Layer 5 of a small transformer language model trained on English Wikipedia (8 layers, counted from 0, width 128).
A neuron's activation on a vector x is GELU(weights . x), where the dot is the dot product.
The model reads these tokens: " made" " specific" " distinct" "ions" " between" " the" " design" " of" " that" " character" " and" " a" " \"" "F" "red" "die"

The vector x that enters this layer's MLP at each token. A number n stands for (n - 500) times 0.0088.
0 " made": 584 544 505 339 439 347 600 397 475 569 441 567 496 311 563 653 459 549 588 523 381 467 692 552 583 556 543 386 362 495 457 501 416 493 606 594 646 517 573 610 353 463 659 642 346 614 485 456 686 597 483 635 455 663 545 357 370 477 480 425 519 637 559 630 435 512 601 483 438 699 585 532 421 581 344 530 466 324 568 261 476 515 377 668 558 561 587 675 364 535 322 386 326 531 423 386 529 623 473 705 230 442 546 455 504 492 553 445 355 604 671 375 582 588 544 334 180 506 476 562 383 364 594 467 611 425 690 349
1 " specific": 561 435 434 452 473 564 450 486 388 465 367 571 376 508 603 511 353 729 444 443 365 559 619 512 468 580 638 421 322 606 394 592 322 643 545 537 619 405 448 682 467 605 625 616 477 564 459 412 643 666 599 564 321 566 556 312 490 522 379 449 597 555 594 624 419 517 648 571 476 571 624 589 432 580 435 527 556 426 501 202 491 478 493 747 651 481 509 465 446 587 328 314 430 444 392 541 584 570 549 617 244 424 490 546 475 523 491 442 324 621 690 338 524 629 552 405 143 512 435 505 510 287 600 505 671 481 581 309
2 " distinct": 564 518 497 499 526 590 442 511 337 507 439 678 412 511 538 444 271 683 445 511 327 462 658 532 435 583 538 445 324 566 404 693 359 616 423 574 594 400 409 611 483 653 679 555 555 490 512 472 684 517 559 589 372 700 573 445 367 584 331 425 590 599 511 654 407 489 581 520 538 593 627 529 354 568 409 469 543 322 454 294 465 428 585 732 532 601 494 449 472 589 347 343 389 501 349 565 656 576 614 560 224 473 530 575 545 549 528 457 304 676 702 309 507 614 411 384 197 557 431 551 520 367 587 397 598 397 556 365
3 "ions": 635 596 583 470 522 439 532 532 335 596 484 704 414 469 501 530 345 678 554 598 454 453 517 434 340 493 541 432 270 447 430 698 448 452 493 611 573 399 450 576 454 658 658 543 383 598 502 598 736 581 487 494 343 748 626 462 398 508 336 387 561 632 497 615 424 497 396 654 476 518 600 557 437 551 423 463 610 468 501 343 531 342 458 754 612 590 530 601 472 473 408 317 388 442 398 403 478 771 527 561 208 508 614 488 512 540 519 549 282 652 632 321 529 629 441 346 249 459 357 401 478 386 542 543 572 402 615 425
4 " between": 631 630 542 407 459 484 577 588 300 453 417 652 379 412 599 602 367 545 505 562 393 465 639 641 436 481 509 362 349 462 563 639 343 522 431 606 610 386 505 586 473 672 641 487 461 406 471 501 708 499 664 439 418 659 526 437 361 555 392 418 545 516 586 783 467 655 612 559 466 555 673 594 379 525 385 474 602 488 328 386 424 446 385 591 471 577 537 553 531 520 429 277 504 608 355 546 503 683 406 605 146 360 468 467 369 511 468 644 414 635 707 294 502 537 462 358 247 544 490 537 452 397 608 520 594 429 684 348
5 " the": 568 516 460 419 445 599 498 556 428 473 455 636 395 376 645 531 388 606 408 546 455 541 529 519 360 497 547 493 446 463 444 484 287 597 487 648 579 411 388 639 525 639 581 516 421 608 496 445 580 494 575 424 435 514 449 359 466 598 423 380 365 542 611 680 320 671 596 567 382 630 567 649 500 544 443 424 573 363 485 386 573 465 431 624 578 618 546 625 637 459 482 328 412 485 474 560 495 626 503 554 41 398 592 434 506 636 522 554 294 688 683 360 493 601 485 441 143 470 531 505 446 328 673 571 589 552 634 346
6 " design": 519 673 477 339 513 508 478 459 444 439 494 648 338 489 544 367 358 703 304 578 346 548 544 499 435 457 405 410 351 528 380 719 519 561 453 645 522 445 429 737 488 615 722 532 486 604 604 446 652 608 559 534 479 510 504 373 437 530 421 458 513 551 556 541 349 620 525 637 430 638 617 647 549 528 465 407 614 471 564 414 551 512 494 626 627 593 445 479 540 504 355 414 431 549 464 433 588 633 586 720 205 425 481 559 444 601 507 409 285 625 649 311 535 466 535 292 115 249 471 408 519 436 697 456 517 427 541 479
7 " of": 503 595 498 450 375 520 549 480 353 474 445 678 304 360 494 547 369 681 500 589 453 498 621 512 330 550 542 367 348 501 454 598 424 517 500 621 677 323 481 619 595 664 495 478 465 532 424 413 771 446 632 401 459 583 526 453 419 611 426 511 506 506 592 664 365 665 617 590 482 480 549 574 432 566 372 396 543 512 466 490 617 498 336 613 463 543 534 490 499 486 455 319 425 581 376 523 565 653 576 802 214 281 543 545 412 453 432 686 366 519 727 377 484 618 453 311 213 308 500 634 508 362 676 581 527 513 620 367
8 " that": 556 494 498 454 386 528 522 646 447 433 435 683 383 384 518 503 337 691 384 524 535 474 520 554 494 553 450 456 285 506 476 587 548 489 555 588 601 487 378 603 412 706 559 424 472 497 524 585 614 487 520 434 491 533 454 356 389 528 497 405 469 559 542 689 446 773 584 599 412 538 579 684 462 515 466 467 637 386 522 384 454 520 320 602 560 599 538 477 497 455 348 235 452 477 486 534 441 594 541 687 206 322 381 467 518 477 537 523 362 599 719 471 429 627 607 492 127 279 390 566 498 408 550 609 653 648 814 368
9 " character": 518 533 439 422 479 521 501 423 513 546 352 580 395 487 571 533 371 667 373 510 383 525 544 509 336 517 552 341 215 579 643 673 426 469 543 648 619 456 457 655 571 553 476 518 543 631 506 614 619 442 515 502 451 504 572 477 459 382 423 426 408 508 509 596 403 582 499 576 605 572 626 649 521 624 459 483 474 436 492 321 571 418 443 722 662 625 470 523 377 451 438 347 494 693 560 487 581 593 594 624 240 321 489 683 525 493 506 445 346 658 708 345 586 513 562 329 26 340 542 399 470 352 615 483 529 495 684 324
10 " and": 382 690 435 578 444 487 512 496 364 495 408 612 426 423 630 647 393 683 511 573 499 545 580 470 317 554 553 430 438 532 586 525 422 356 550 522 693 348 339 522 516 689 661 408 410 569 403 469 565 570 535 606 421 532 482 430 429 572 451 497 694 490 493 627 337 553 617 531 528 553 596 581 532 546 442 540 541 449 484 261 643 297 432 684 504 567 384 465 364 501 382 305 398 517 492 530 487 529 541 592 189 472 583 601 494 451 494 635 379 601 666 559 505 653 535 405 155 424 417 549 384 346 633 622 450 413 812 332
11 " a": 379 577 586 513 471 562 502 535 494 550 365 594 409 493 625 449 415 600 353 510 512 437 531 526 488 553 532 467 427 532 530 429 317 537 415 585 534 418 526 634 460 654 675 448 492 539 458 596 664 481 593 455 390 537 425 407 489 683 546 493 329 498 571 661 460 689 652 534 441 527 670 625 320 672 450 456 599 337 578 260 667 388 546 571 588 632 454 413 450 458 451 328 332 488 422 533 431 465 577 614 126 424 678 504 443 433 486 485 269 654 673 486 589 683 471 502 152 546 508 568 416 345 634 544 582 441 567 347
12 " \"": 531 553 475 437 517 371 459 654 493 569 461 455 322 410 483 551 338 636 496 544 564 488 572 515 498 613 542 354 430 547 489 448 455 613 494 658 471 584 536 632 479 519 519 525 572 570 520 457 652 495 508 584 333 417 459 492 517 582 517 425 347 706 503 727 547 666 530 547 536 694 558 436 365 607 434 412 536 353 746 303 457 500 357 742 505 466 545 504 494 505 298 317 389 499 359 505 535 639 648 594 343 492 503 458 402 369 473 423 178 585 616 369 641 734 423 462 138 409 409 567 441 425 741 559 640 438 590 382
13 "F": 370 652 491 469 365 451 452 549 597 431 517 607 393 411 617 474 388 558 527 573 591 562 599 531 501 508 475 342 329 599 496 712 399 612 616 654 439 409 509 505 455 494 619 639 450 609 533 457 608 598 566 473 371 436 322 235 483 453 455 518 417 511 499 649 552 549 564 449 358 630 561 651 328 533 611 307 506 487 471 348 398 507 407 724 430 519 691 438 564 645 419 404 276 460 550 396 556 683 613 691 311 606 504 509 357 496 500 348 285 538 668 365 593 569 405 547 108 454 663 645 494 454 551 585 665 545 463 435
14 "red": 499 673 608 441 457 444 542 528 418 339 408 524 462 517 333 560 282 638 508 573 635 437 608 459 418 590 593 312 388 657 518 599 413 575 400 668 492 304 383 534 426 444 494 832 519 827 459 293 619 353 418 579 429 575 327 189 505 535 348 553 516 603 419 579 532 643 438 585 517 606 632 431 396 708 583 367 522 483 545 477 540 576 419 590 521 599 608 465 470 451 487 490 442 397 618 432 579 484 623 634 221 530 388 480 576 600 583 419 494 612 531 389 490 587 386 502 166 388 533 640 535 463 588 482 556 543 432 450
15 "die": 514 532 551 605 397 381 496 480 556 575 358 540 535 514 456 532 367 679 597 483 614 550 374 454 394 572 419 312 326 643 532 685 353 459 495 694 455 388 548 487 465 517 713 730 521 841 535 429 606 328 396 701 327 588 504 337 562 589 389 491 507 595 494 628 574 578 539 483 473 653 610 529 523 614 396 400 468 612 579 451 563 529 316 603 498 564 432 411 373 732 446 416 357 511 446 530 617 639 649 666 271 439 339 502 497 509 526 437 461 558 679 380 435 534 287 471 136 291 455 515 443 455 439 547 535 459 600 412

Each question shows the input weights of one neuron of the MLP. A number n stands for (n - 500) times 0.0016.

n21: 411 583 462 503 425 527 573 446 547 575 447 395 468 370 465 377 483 344 478 470 685 679 397 476 497 439 542 591 399 694 503 357 584 561 545 534 489 606 527 557 386 649 569 388 410 379 449 435 399 465 473 548 635 506 636 519 545 354 295 538 639 442 389 642 304 487 515 446 494 563 500 573 586 497 516 445 403 600 480 470 561 422 748 505 467 443 644 486 489 456 481 547 441 518 401 467 313 628 642 446 518 561 596 439 432 486 404 687 438 338 564 503 546 551 430 608 642 421 442 674 470 619 479 560 392 495 473 477
On which token does it fire most? 10 " and"

n401: 344 538 365 561 581 522 519 389 528 492 436 497 603 564 596 456 604 327 560 361 476 479 450 571 564 491 623 508 418 286 469 463 422 356 452 723 609 535 437 419 551 459 474 585 505 448 646 432 451 538 588 651 562 489 591 467 621 534 474 615 505 521 561 363 559 626 653 533 367 465 455 452 658 495 473 442 581 494 525 309 536 575 566 489 517 521 560 505 547 544 265 347 347 477 539 424 647 620 536 610 542 631 371 442 345 282 410 539 500 489 489 487 382 454 521 505 594 557 542 526 508 478 287 531 578 632 333 543
On which token does it fire most? 13 "F"

n6: 509 442 519 451 596 481 612 440 425 528 463 445 510 583 521 514 326 645 498 446 535 610 584 378 381 536 485 340 525 608 548 506 558 574 561 421 502 465 538 464 494 577 583 407 496 502 438 569 504 471 687 502 552 440 531 631 448 496 444 452 508 464 433 570 440 502 400 556 535 460 453 498 618 506 395 549 423 509 461 454 502 577 425 608 500 488 510 540 583 435 498 505 488 516 610 466 496 337 369 461 595 442 508 553 539 567 515 637 596 635 423 492 367 345 475 523 459 534 516 465 462 494 452 550 440 396 481 485
Its three highest activations, in order, are on tokens 9 " character", 10 " and", 4 " between"

n313: 510 483 451 484 532 480 434 539 490 445 469 389 587 507 404 521 482 438 681 397 568 505 492 571 433 479 663 505 453 621 525 483 522 408 519 528 479 562 461 435 493 612 569 451 560 392 374 595 527 483 566 715 621 443 668 601 488 520 474 427 565 368 438 650 543 428 579 429 518 484 404 403 437 442 514 507 454 558 490 430 589 470 649 454 707 460 580 419 415 520 589 479 488 555 558 466 507 383 421 389 455 478 584 581 568 436 250 498 376 536 565 526 638 635 519 439 517 617 483 600 349 398 374 361 455 500 490 436
On which token does it fire most? 10 " and"

n265: 515 388 402 653 463 454 476 533 525 544 498 593 470 549 502 543 659 507 408 339 567 474 520 523 519 376 540 611 362 493 505 505 744 468 382 492 399 624 405 622 474 555 577 418 599 468 584 486 420 551 570 595 461 507 400 374 524 495 459 657 642 535 570 381 423 400 518 392 453 607 453 542 472 526 578 459 514 666 470 462 583 431 384 486 471 479 565 522 461 522 427 401 544 554 468 338 402 470 522 407 444 365 668 554 460 548 515 422 399 536 488 630 393 593 509 591 580 527 514 399 527 478 447 551 657 488 400 429
On which token does it fire most, and how strongly? 1 " specific", at about 0.35

n125: 289 642 294 600 468 431 385 357 425 580 520 566 594 559 513 458 514 464 419 513 642 685 683 434 423 410 511 695 518 568 527 354 464 543 523 445 579 472 482 383 600 573 429 482 410 426 542 443 621 547 513 603 522 521 418 742 423 543 475 510 627 568 523 523 487 541 531 550 571 492 460 517 564 438 577 434 487 562 630 531 319 403 489 279 347 432 503 487 492 516 404 432 540 439 428 516 403 554 521 650 465 417 451 419 440 492 576 672 492 536 508 450 482 531 369 482 436 487 604 536 542 521 427 603 465 663 366 363
On which token does it fire most? 7 " of"

n467: 674 567 538 570 488 560 649 547 377 521 438 703 537 537 453 526 408 659 441 536 473 566 453 564 464 488 537 418 409 592 472 511 491 343 591 405 531 527 434 472 558 466 377 489 222 447 565 682 381 407 411 500 528 424 453 527 513 535 442 595 485 498 447 466 558 522 419 509 385 433 582 523 547 569 484 459 498 437 495 581 542 665 490 624 560 487 529 541 556 486 465 588 407 551 476 443 471 430 489 493 472 465 525 533 394 391 562 521 528 552 576 465 495 413 534 554 609 489 339 374 495 495 444 511 410 500 518 631
On which token does it fire most? 3 "ions"

n508: 565 657 500 572 537 510 311 616 383 343 462 392 608 420 459 511 425 562 466 427 471 512 480 656 567 644 435 457 507 708 454 581 495 460 479 656 488 410 488 588 419 427 313 549 402 333 570 507 441 647 478 539 368 463 538 485 601 508 519 524 428 343 443 483 543 490 605 298 591 639 528 450 512 495 569 652 338 518 538 587 621 602 485 532 490 500 490 625 416 441 478 440 616 422 551 466 466 390 539 498 526 423 596 431 427 590 559 537 565 524 498 448 556 505 385 507 514 500 398 538 441 468 446 519 413 495 486 462
On which token does it fire most? 14 "red"

n191: 545 575 410 482 582 446 468 592 440 458 431 479 439 385 598 620 539 498 490 527 449 519 422 474 380 372 452 557 615 607 452 493 580 547 548 546 303 348 411 516 462 437 559 537 517 431 471 510 564 537 414 647 502 562 553 436 421 586 591 546 502 549 486 345 573 596 719 427 589 469 455 393 423 493 639 729 541 500 424 500 470 475 623 561 515 448 593 370 450 480 493 516 412 491 502 649 488 333 451 394 498 448 500 414 396 551 318 480 474 469 445 368 456 647 519 549 608 595 636 382 364 443 416 469 515 502 555 561
On which token does it fire most? 1 " specific"

n194: 538 544 517 333 568 418 517 349 495 392 380 521 609 485 447 486 390 471 463 421 573 521 591 390 609 503 556 618 505 410 636 401 407 475 652 417 591 522 428 465 488 544 321 542 524 594 586 332 621 500 525 588 591 505 395 572 626 355 526 515 523 550 404 619 627 524 524 525 520 456 416 571 498 434 435 505 622 460 383 554 515 460 678 534 587 613 426 582 703 502 515 444 580 525 552 488 458 508 535 369 438 342 444 435 477 350 441 557 542 620 575 457 451 558 505 556 493 594 421 340 595 427 382 597 535 495 488 433
On which token does it fire most, and how strongly? 5 " the", at about 1

n28: 526 560 349 302 509 564 449 330 441 532 517 550 464 503 486 522 579 511 543 534 335 561 329 600 531 445 524 731 416 543 488 391 457 445 736 467 525 522 491 486 433 377 664 526 497 471 469 582 486 543 463 591 404 588 524 572 435 503 404 388 810 401 380 506 503 571 475 469 441 634 459 601 644 568 449 396 483 465 438 543 468 453 449 646 457 566 503 616 424 512 581 485 492 484 601 394 674 614 540 664 428 441 508 494 426 454 546 546 626 355 208 555 399 424 480 640 661 598 436 314 465 570 555 550 421 491 367 251
On which token does it fire most? 0 " made"

n143: 579 344 346 477 497 356 368 460 424 465 359 396 584 560 545 410 734 325 547 584 399 425 650 299 625 487 522 582 581 525 558 324 669 613 597 481 663 518 422 403 376 531 500 547 621 491 635 638 578 640 581 531 577 494 613 556 546 398 556 447 673 458 358 604 545 546 604 352 442 520 455 514 643 619 600 410 402 363 365 365 421 443 513 546 569 464 694 547 450 348 418 323 597 451 553 618 596 712 634 338 706 351 296 557 400 423 447 459 476 521 421 586 422 616 442 482 430 633 551 451 346 566 530 482 468 472 497 322
On which token does it fire most? 0 " made"

n224: 590 437 302 445 535 326 600 473 450 467 393 474 552 492 423 565 466 550 453 633 427 519 439 531 601 463 432 587 619 480 531 438 483 420 505 477 524 474 569 474 493 429 405 660 375 470 402 602 458 461 542 325 402 475 574 453 531 381 545 473 386 588 433 585 609 606 588 434 612 380 538 468 515 548 461 361 573 480 609 476 440 686 521 581 522 472 554 552 503 490 415 516 635 590 289 566 657 497 473 332 493 487 585 495 510 532 581 589 580 573 608 481 525 372 345 598 483 458 490 616 632 487 350 476 495 478 488 569
Its three highest activations, in order, are on tokens 12 " \"", 4 " between", 0 " made"

n38: 523 480 420 569 507 466 403 456 407 518 429 567 414 386 483 433 467 504 656 487 383 433 452 560 603 495 651 531 419 436 509 334 522 563 491 502 467 600 507 545 463 491 323 554 600 518 518 482 520 402 527 364 453 486 495 552 526 564 543 489 570 474 433 478 525 445 671 587 493 467 589 653 447 493 548 475 414 470 435 361 446 491 617 429 583 558 447 457 468 536 502 553 636 446 353 435 556 591 581 496 453 623 660 420 461 562 614 561 617 480 468 423 431 344 526 580 500 527 493 528 575 541 626 427 420 498 500 421
On which token does it fire most? 2 " distinct"

n166: 479 651 477 402 641 381 603 625 503 547 520 464 606 327 477 443 586 556 333 374 449 497 438 428 469 407 603 582 613 520 389 435 597 555 399 587 352 528 596 330 737 480 430 688 424 622 483 497 575 223 465 526 418 503 623 422 415 562 505 460 500 627 483 514 479 554 562 563 521 403 379 492 571 426 636 578 349 423 426 511 518 503 527 586 526 390 552 236 512 451 695 469 484 452 588 575 423 435 714 574 530 523 466 500 479 460 486 616 536 392 573 500 436 486 472 774 582 333 651 425 526 606 516 528 371 634 534 383
On which token does it fire most, and how strongly? 14 "red", at about 1.1

n509: 488 551 483 425 500 663 524 657 480 517 376 455 578 507 481 512 414 619 591 414 614 474 601 483 490 411 528 512 463 510 528 553 568 502 557 454 426 552 527 521 462 473 550 559 411 507 395 558 340 571 458 483 584 283 520 473 700 369 421 488 563 498 645 560 425 481 577 373 485 352 452 543 461 558 586 547 432 217 624 500 575 472 290 544 446 380 471 530 495 529 527 587 470 541 544 537 500 308 618 536 528 540 476 467 589 493 554 591 530 454 470 533 542 604 495 485 526 600 417 405 582 572 635 420 393 292 514 505
On which token does it fire most? 10 " and"

n481: 451 481 635 573 403 507 394 608 510 599 403 589 562 466 719 520 472 514 602 545 554 417 517 606 325 564 554 614 493 566 478 444 568 481 526 473 560 481 431 532 560 472 544 476 537 407 533 533 397 681 474 444 373 502 525 502 598 358 643 441 556 582 451 474 370 528 536 464 522 412 483 520 301 493 479 574 481 500 557 488 372 561 610 509 510 418 355 400 454 524 454 382 685 509 523 452 507 585 529 474 553 568 336 486 342 493 488 426 457 491 485 457 603 493 402 460 596 467 454 592 418 403 337 484 587 563 472 627
On which token does it fire most? 1 " specific"

n185: 536 532 584 365 531 538 411 409 515 345 544 418 447 381 515 589 603 396 413 465 306 488 520 558 549 385 559 573 495 468 630 446 490 599 471 508 590 415 299 536 522 507 370 538 541 573 403 564 590 505 460 566 476 515 500 495 581 459 493 388 413 543 609 456 497 681 575 562 482 545 572 604 493 471 639 583 436 536 564 613 520 434 510 572 462 533 557 643 716 475 553 436 462 526 369 557 490 358 495 456 495 436 478 609 211 600 427 608 529 465 505 605 462 404 414 451 515 313 452 555 571 416 369 567 569 515 603 477
On which token does it fire most, and how strongly? 5 " the", at about 2.5

n71: 538 563 533 652 502 592 521 340 371 471 418 412 452 474 477 582 612 568 643 551 618 459 312 466 585 457 440 576 528 514 454 454 574 488 473 490 479 495 425 458 434 554 555 507 525 465 523 451 465 535 643 500 473 665 566 618 590 408 473 409 442 475 381 414 411 459 447 425 515 545 365 548 611 392 397 550 416 615 619 579 483 620 498 509 552 597 402 571 405 570 358 455 482 644 413 570 537 514 481 583 561 514 564 500 461 568 338 443 404 456 538 396 596 609 394 607 500 523 495 600 526 522 619 466 371 502 398 431
On which token does it fire most, and how strongly? 15 "die", at about 0.55

n67: 500 629 438 497 544 339 517 476 488 434 456 630 484 554 660 436 474 631 611 539 526 598 520 388 547 645 631 446 478 469 633 481 617 461 399 356 439 542 568 544 524 471 378 483 467 434 455 617 510 563 493 481 378 542 653 713 536 512 502 481 422 421 488 562 636 498 607 486 527 485 364 504 557 403 630 456 335 446 348 371 605 552 480 452 493 502 418 485 517 611 451 526 484 473 484 490 459 522 553 436 660 620 486 507 415 493 461 510 505 488 591 324 565 436 512 464 483 471 437 462 397 387 604 463 436 569 574 283
On which token does it fire most? 9 " character"

n382: 470 458 357 421 380 424 399 378 500 497 583 351 404 560 586 447 406 547 586 580 349 474 470 694 555 391 366 466 449 479 620 401 495 394 594 562 552 544 530 602 654 556 614 505 544 381 471 436 522 653 449 352 449 478 478 562 432 605 459 425 680 436 471 640 536 497 462 401 517 183 522 641 534 429 665 473 508 464 420 484 375 596 612 588 457 626 447 548 470 420 427 566 513 405 505 444 500 492 449 555 577 377 489 425 406 580 591 600 600 617 448 600 419 453 555 659 479 556 466 556 668 424 431 544 691 458 518 413
Its three highest activations, in order, are on tokens 4 " between", 8 " that", 1 " specific"

n314: 539 488 512 503 534 505 662 535 583 495 440 530 468 420 495 399 553 423 344 447 436 586 475 625 646 518 382 481 498 434 550 437 604 539 432 523 477 470 524 482 439 569 549 457 442 570 374 457 392 339 646 382 357 388 587 478 571 589 438 641 249 321 593 512 552 446 459 538 450 525 505 405 476 554 552 406 517 500 589 583 648 554 490 483 498 447 562 375 498 387 563 441 482 455 523 486 538 302 498 432 447 529 627 484 614 576 630 534 564 507 551 596 459 561 627 590 521 533 419 485 360 427 546 452 546 467 505 563
On which two tokens does it fire most, strongest first? 11 " a", 5 " the"

n82: 369 568 471 592 449 510 593 369 449 530 403 608 582 597 407 510 524 561 594 564 510 562 447 520 541 424 551 518 567 599 491 530 498 473 435 439 502 435 571 415 569 426 428 437 601 588 529 632 448 515 527 355 378 513 489 561 557 397 482 363 616 472 544 414 555 563 529 434 549 605 536 510 498 430 447 414 416 536 481 590 599 557 602 521 406 438 498 573 464 585 401 444 443 448 557 431 521 481 462 434 478 504 423 484 390 581 529 573 445 442 426 522 452 539 376 512 498 589 437 461 584 409 510 580 523 498 612 613
On which token does it fire most, and how strongly? 15 "die", at about 0.69

n381: 594 554 482 498 448 396 539 623 570 586 518 551 598 353 493 407 722 516 567 388 373 427 448 549 523 525 535 478 468 564 478 466 643 556 374 454 540 395 472 434 561 489 438 569 395 491 450 577 574 445 599 475 539 479 510 539 568 590 520 596 533 511 580 457 507 581 515 431 569 592 403 547 482 495 428 297 452 542 562 507 505 481 620 589 535 614 582 560 479 282 516 309 541 431 583 408 525 538 518 353 498 561 446 533 431 470 654 454 465 461 589 403 463 559 514 514 489 443 491 450 388 413 362 445 474 623 491 601
On which token does it fire most, and how strongly? 3 "ions", at about 0.73

n347: 447 422 631 492 510 382 478 539 530 280 466 505 601 396 599 479 492 573 522 525 353 517 431 598 434 497 536 425 340 480 404 435 594 477 488 396 490 377 567 486 510 342 536 413 585 480 522 389 595 644 620 498 446 540 601 520 598 390 401 569 507 493 442 534 625 437 548 530 628 592 431 606 539 715 485 540 515 536 510 422 503 553 596 369 598 312 473 420 356 485 585 666 630 611 465 488 574 389 592 326 562 634 559 428 598 550 463 523 559 539 619 564 355 573 429 512 466 493 519 451 533 424 479 459 497 471 456 440
On which token does it fire most? 1 " specific"

n140: 489 424 564 372 466 440 574 403 521 429 548 411 458 692 593 553 464 334 583 428 373 490 720 502 525 262 587 639 430 531 452 545 423 552 525 457 518 382 656 412 548 482 495 461 568 362 321 520 624 389 446 538 466 676 602 453 333 492 598 420 375 304 442 457 556 586 606 500 652 478 460 416 467 561 561 624 543 566 564 658 579 561 349 533 596 522 441 516 345 423 618 414 515 596 436 626 497 445 503 421 540 387 556 575 439 492 505 510 554 503 555 510 391 536 459 436 503 479 523 414 437 542 591 483 618 469 520 551
On which token does it fire most? 4 " between"

n450: 474 414 481 544 446 306 458 340 469 563 592 516 619 440 459 347 556 641 609 508 577 295 322 468 385 557 494 464 528 464 468 407 514 475 631 597 476 505 508 519 623 678 459 567 596 508 583 486 556 338 466 478 545 597 491 666 547 367 529 411 484 347 456 558 612 434 642 528 549 530 497 492 522 528 522 435 577 380 665 533 406 634 564 692 728 529 314 576 514 472 438 404 359 487 436 380 558 420 494 572 468 580 519 530 436 723 517 618 457 580 369 409 335 412 624 414 629 531 342 482 571 534 388 422 415 616 379 556
On which token does it fire most? 3 "ions"

n497: 570 595 405 516 504 468 445 498 445 498 502 500 613 524 515 584 577 452 470 500 508 388 432 481 569 578 480 441 614 365 349 515 481 305 577 623 581 566 459 533 571 462 508 558 561 476 621 432 564 517 410 542 524 535 464 504 567 509 638 547 504 551 461 395 526 498 707 502 522 258 439 468 498 370 521 468 479 465 337 430 433 570 406 498 502 406 485 358 498 515 604 523 581 496 486 470 485 589 524 578 469 391 534 510 657 428 479 412 425 557 496 512 504 483 546 587 548 468 546 417 383 461 541 566 478 523 534 444
On which token does it fire most? 8 " that"

n244: 610 489 702 519 473 360 498 569 408 671 478 515 587 441 500 605 600 485 473 522 400 444 475 574 478 454 466 614 421 664 624 498 482 539 511 369 583 398 545 568 502 585 396 534 537 532 418 553 572 599 565 471 523 470 537 541 548 562 545 679 498 476 524 436 486 559 345 480 386 438 468 429 454 388 454 556 482 498 396 593 523 404 383 636 565 513 469 570 502 527 511 594 502 525 502 473 502 532 572 396 517 390 430 411 423 654 428 498 451 582 489 528 381 562 353 502 460 455 393 521 541 429 588 468 475 369 416 514
On which token does it fire most? 3 "ions"

n393: 692 581 310 567 760 607 350 662 485 614 456 485 535 620 485 594 348 751 509 361 581 553 413 479 426 419 304 583 381 590 431 530 665 537 467 589 603 535 494 520 639 506 312 476 550 445 569 419 503 518 527 485 419 414 301 473 524 759 338 500 546 404 544 569 488 458 301 355 572 433 484 405 545 381 527 451 575 540 522 512 374 516 424 455 466 517 455 549 441 552 264 490 483 551 399 330 412 450 573 434 500 549 676 423 600 567 394 436 506 515 364 689 433 581 604 371 622 458 432 620 436 658 639 424 556 359 473 341
On which token does it fire most? 12 " \""

n357: 468 666 444 536 468 425 634 473 518 530 500 377 500 612 504 525 510 375 588 368 394 517 643 491 480 534 514 460 498 458 437 485 369 441 443 512 598 476 536 468 450 504 567 532 423 536 326 536 423 473 446 593 545 470 381 383 507 493 472 570 747 552 445 586 701 489 510 589 507 443 366 502 487 498 659 484 518 369 500 480 596 592 455 493 640 433 549 459 452 480 539 573 598 466 419 480 527 489 568 449 407 415 460 469 607 500 437 609 489 596 525 552 453 431 467 498 557 668 515 523 514 521 429 517 463 511 350 538
On which token does it fire most, and how strongly? 14 "red", at about 1.9

n130: 485 515 485 503 490 410 424 498 492 480 447 633 428 386 539 472 658 396 512 475 480 486 439 620 505 619 492 536 468 478 446 573 598 379 471 562 599 558 383 564 592 734 553 468 442 480 729 390 642 502 465 478 467 364 464 542 529 515 597 611 617 529 476 351 505 648 529 337 454 589 599 521 451 476 604 622 434 505 380 368 601 672 492 557 355 386 463 483 475 535 467 471 531 465 535 512 611 535 423 400 398 475 507 551 377 594 338 428 491 446 555 479 408 510 619 549 536 510 558 332 520 386 590 452 444 603 449 396
On which token does it fire most, and how strongly? 6 " design", at about 2.1

n297: 469 389 587 428 503 492 440 542 423 655 439 490 498 411 591 425 388 583 543 463 443 432 587 483 539 575 636 542 402 537 443 576 637 530 549 581 537 485 409 526 561 495 410 477 529 712 353 331 497 580 631 552 602 459 563 510 466 577 584 598 552 498 522 453 590 379 422 620 409 434 479 535 542 537 689 523 622 397 500 488 401 590 406 356 447 622 440 505 742 525 437 376 417 479 493 462 403 497 364 423 608 633 384 449 474 452 563 427 486 421 505 370 475 485 458 393 618 467 463 610 503 584 593 428 342 463 510 366
On which token does it fire most? 14 "red"

n315: 600 521 655 627 712 553 467 473 600 703 518 594 654 459 539 445 448 464 353 463 515 420 513 488 509 497 286 452 408 588 325 482 570 615 467 497 464 393 408 465 488 375 497 543 401 488 594 518 546 641 586 403 483 466 322 352 554 522 109 524 520 568 476 418 513 497 391 445 513 623 531 534 581 539 608 398 242 676 437 412 640 616 538 610 488 547 768 469 584 485 435 437 401 268 669 368 607 591 365 415 706 600 548 357 624 524 396 460 474 512 435 503 472 503 587 385 644 567 435 462 485 360 497 538 447 561 500 522
On which two tokens does it fire most, strongest first? 13 "F", 14 "red"

n137: 447 543 556 564 548 459 489 485 476 441 416 568 496 474 630 530 507 492 558 427 517 471 577 594 565 438 396 483 334 628 594 540 447 635 557 520 556 502 587 494 477 408 454 515 429 476 489 551 472 498 621 428 592 535 623 407 515 427 500 420 502 454 513 428 622 475 468 496 382 418 496 524 638 439 487 535 432 529 460 536 614 570 466 528 539 512 515 444 502 491 380 567 639 410 535 485 322 460 662 466 626 487 633 575 460 472 567 511 385 438 559 436 556 555 432 491 517 590 456 412 526 592 570 415 322 409 481 378
On which two tokens does it fire most, strongest first? 9 " character", 13 "F"

n328: 500 348 484 713 761 489 601 454 525 447 455 542 447 407 484 474 617 468 585 508 500 463 469 463 384 524 658 573 425 549 471 462 642 567 468 514 511 548 503 455 487 399 585 475 309 361 489 402 683 511 459 562 683 531 368 486 484 395 408 613 445 442 433 576 412 635 488 585 503 517 432 508 400 541 503 503 394 404 341 424 506 469 509 596 567 413 558 530 545 558 397 687 398 433 500 555 645 393 522 533 659 531 414 513 574 665 503 614 448 511 578 500 378 679 514 388 478 673 481 336 288 326 618 445 500 565 644 324
On which token does it fire most, and how strongly? 0 " made", at about 2.5

n400: 567 505 566 439 461 494 516 541 427 382 340 550 492 500 443 464 436 578 654 552 427 505 441 476 532 438 393 487 481 560 526 470 576 570 438 517 562 562 375 657 417 391 545 561 452 525 620 388 417 583 414 636 542 548 471 508 373 673 626 665 443 399 471 560 480 627 601 484 477 343 438 449 600 570 589 486 334 424 440 614 657 413 586 393 581 453 467 627 438 379 416 547 578 518 308 610 404 466 644 443 561 360 389 570 617 462 757 567 505 538 595 437 591 438 514 459 597 395 294 474 366 635 644 323 447 571 370 460
On which token does it fire most? 6 " design"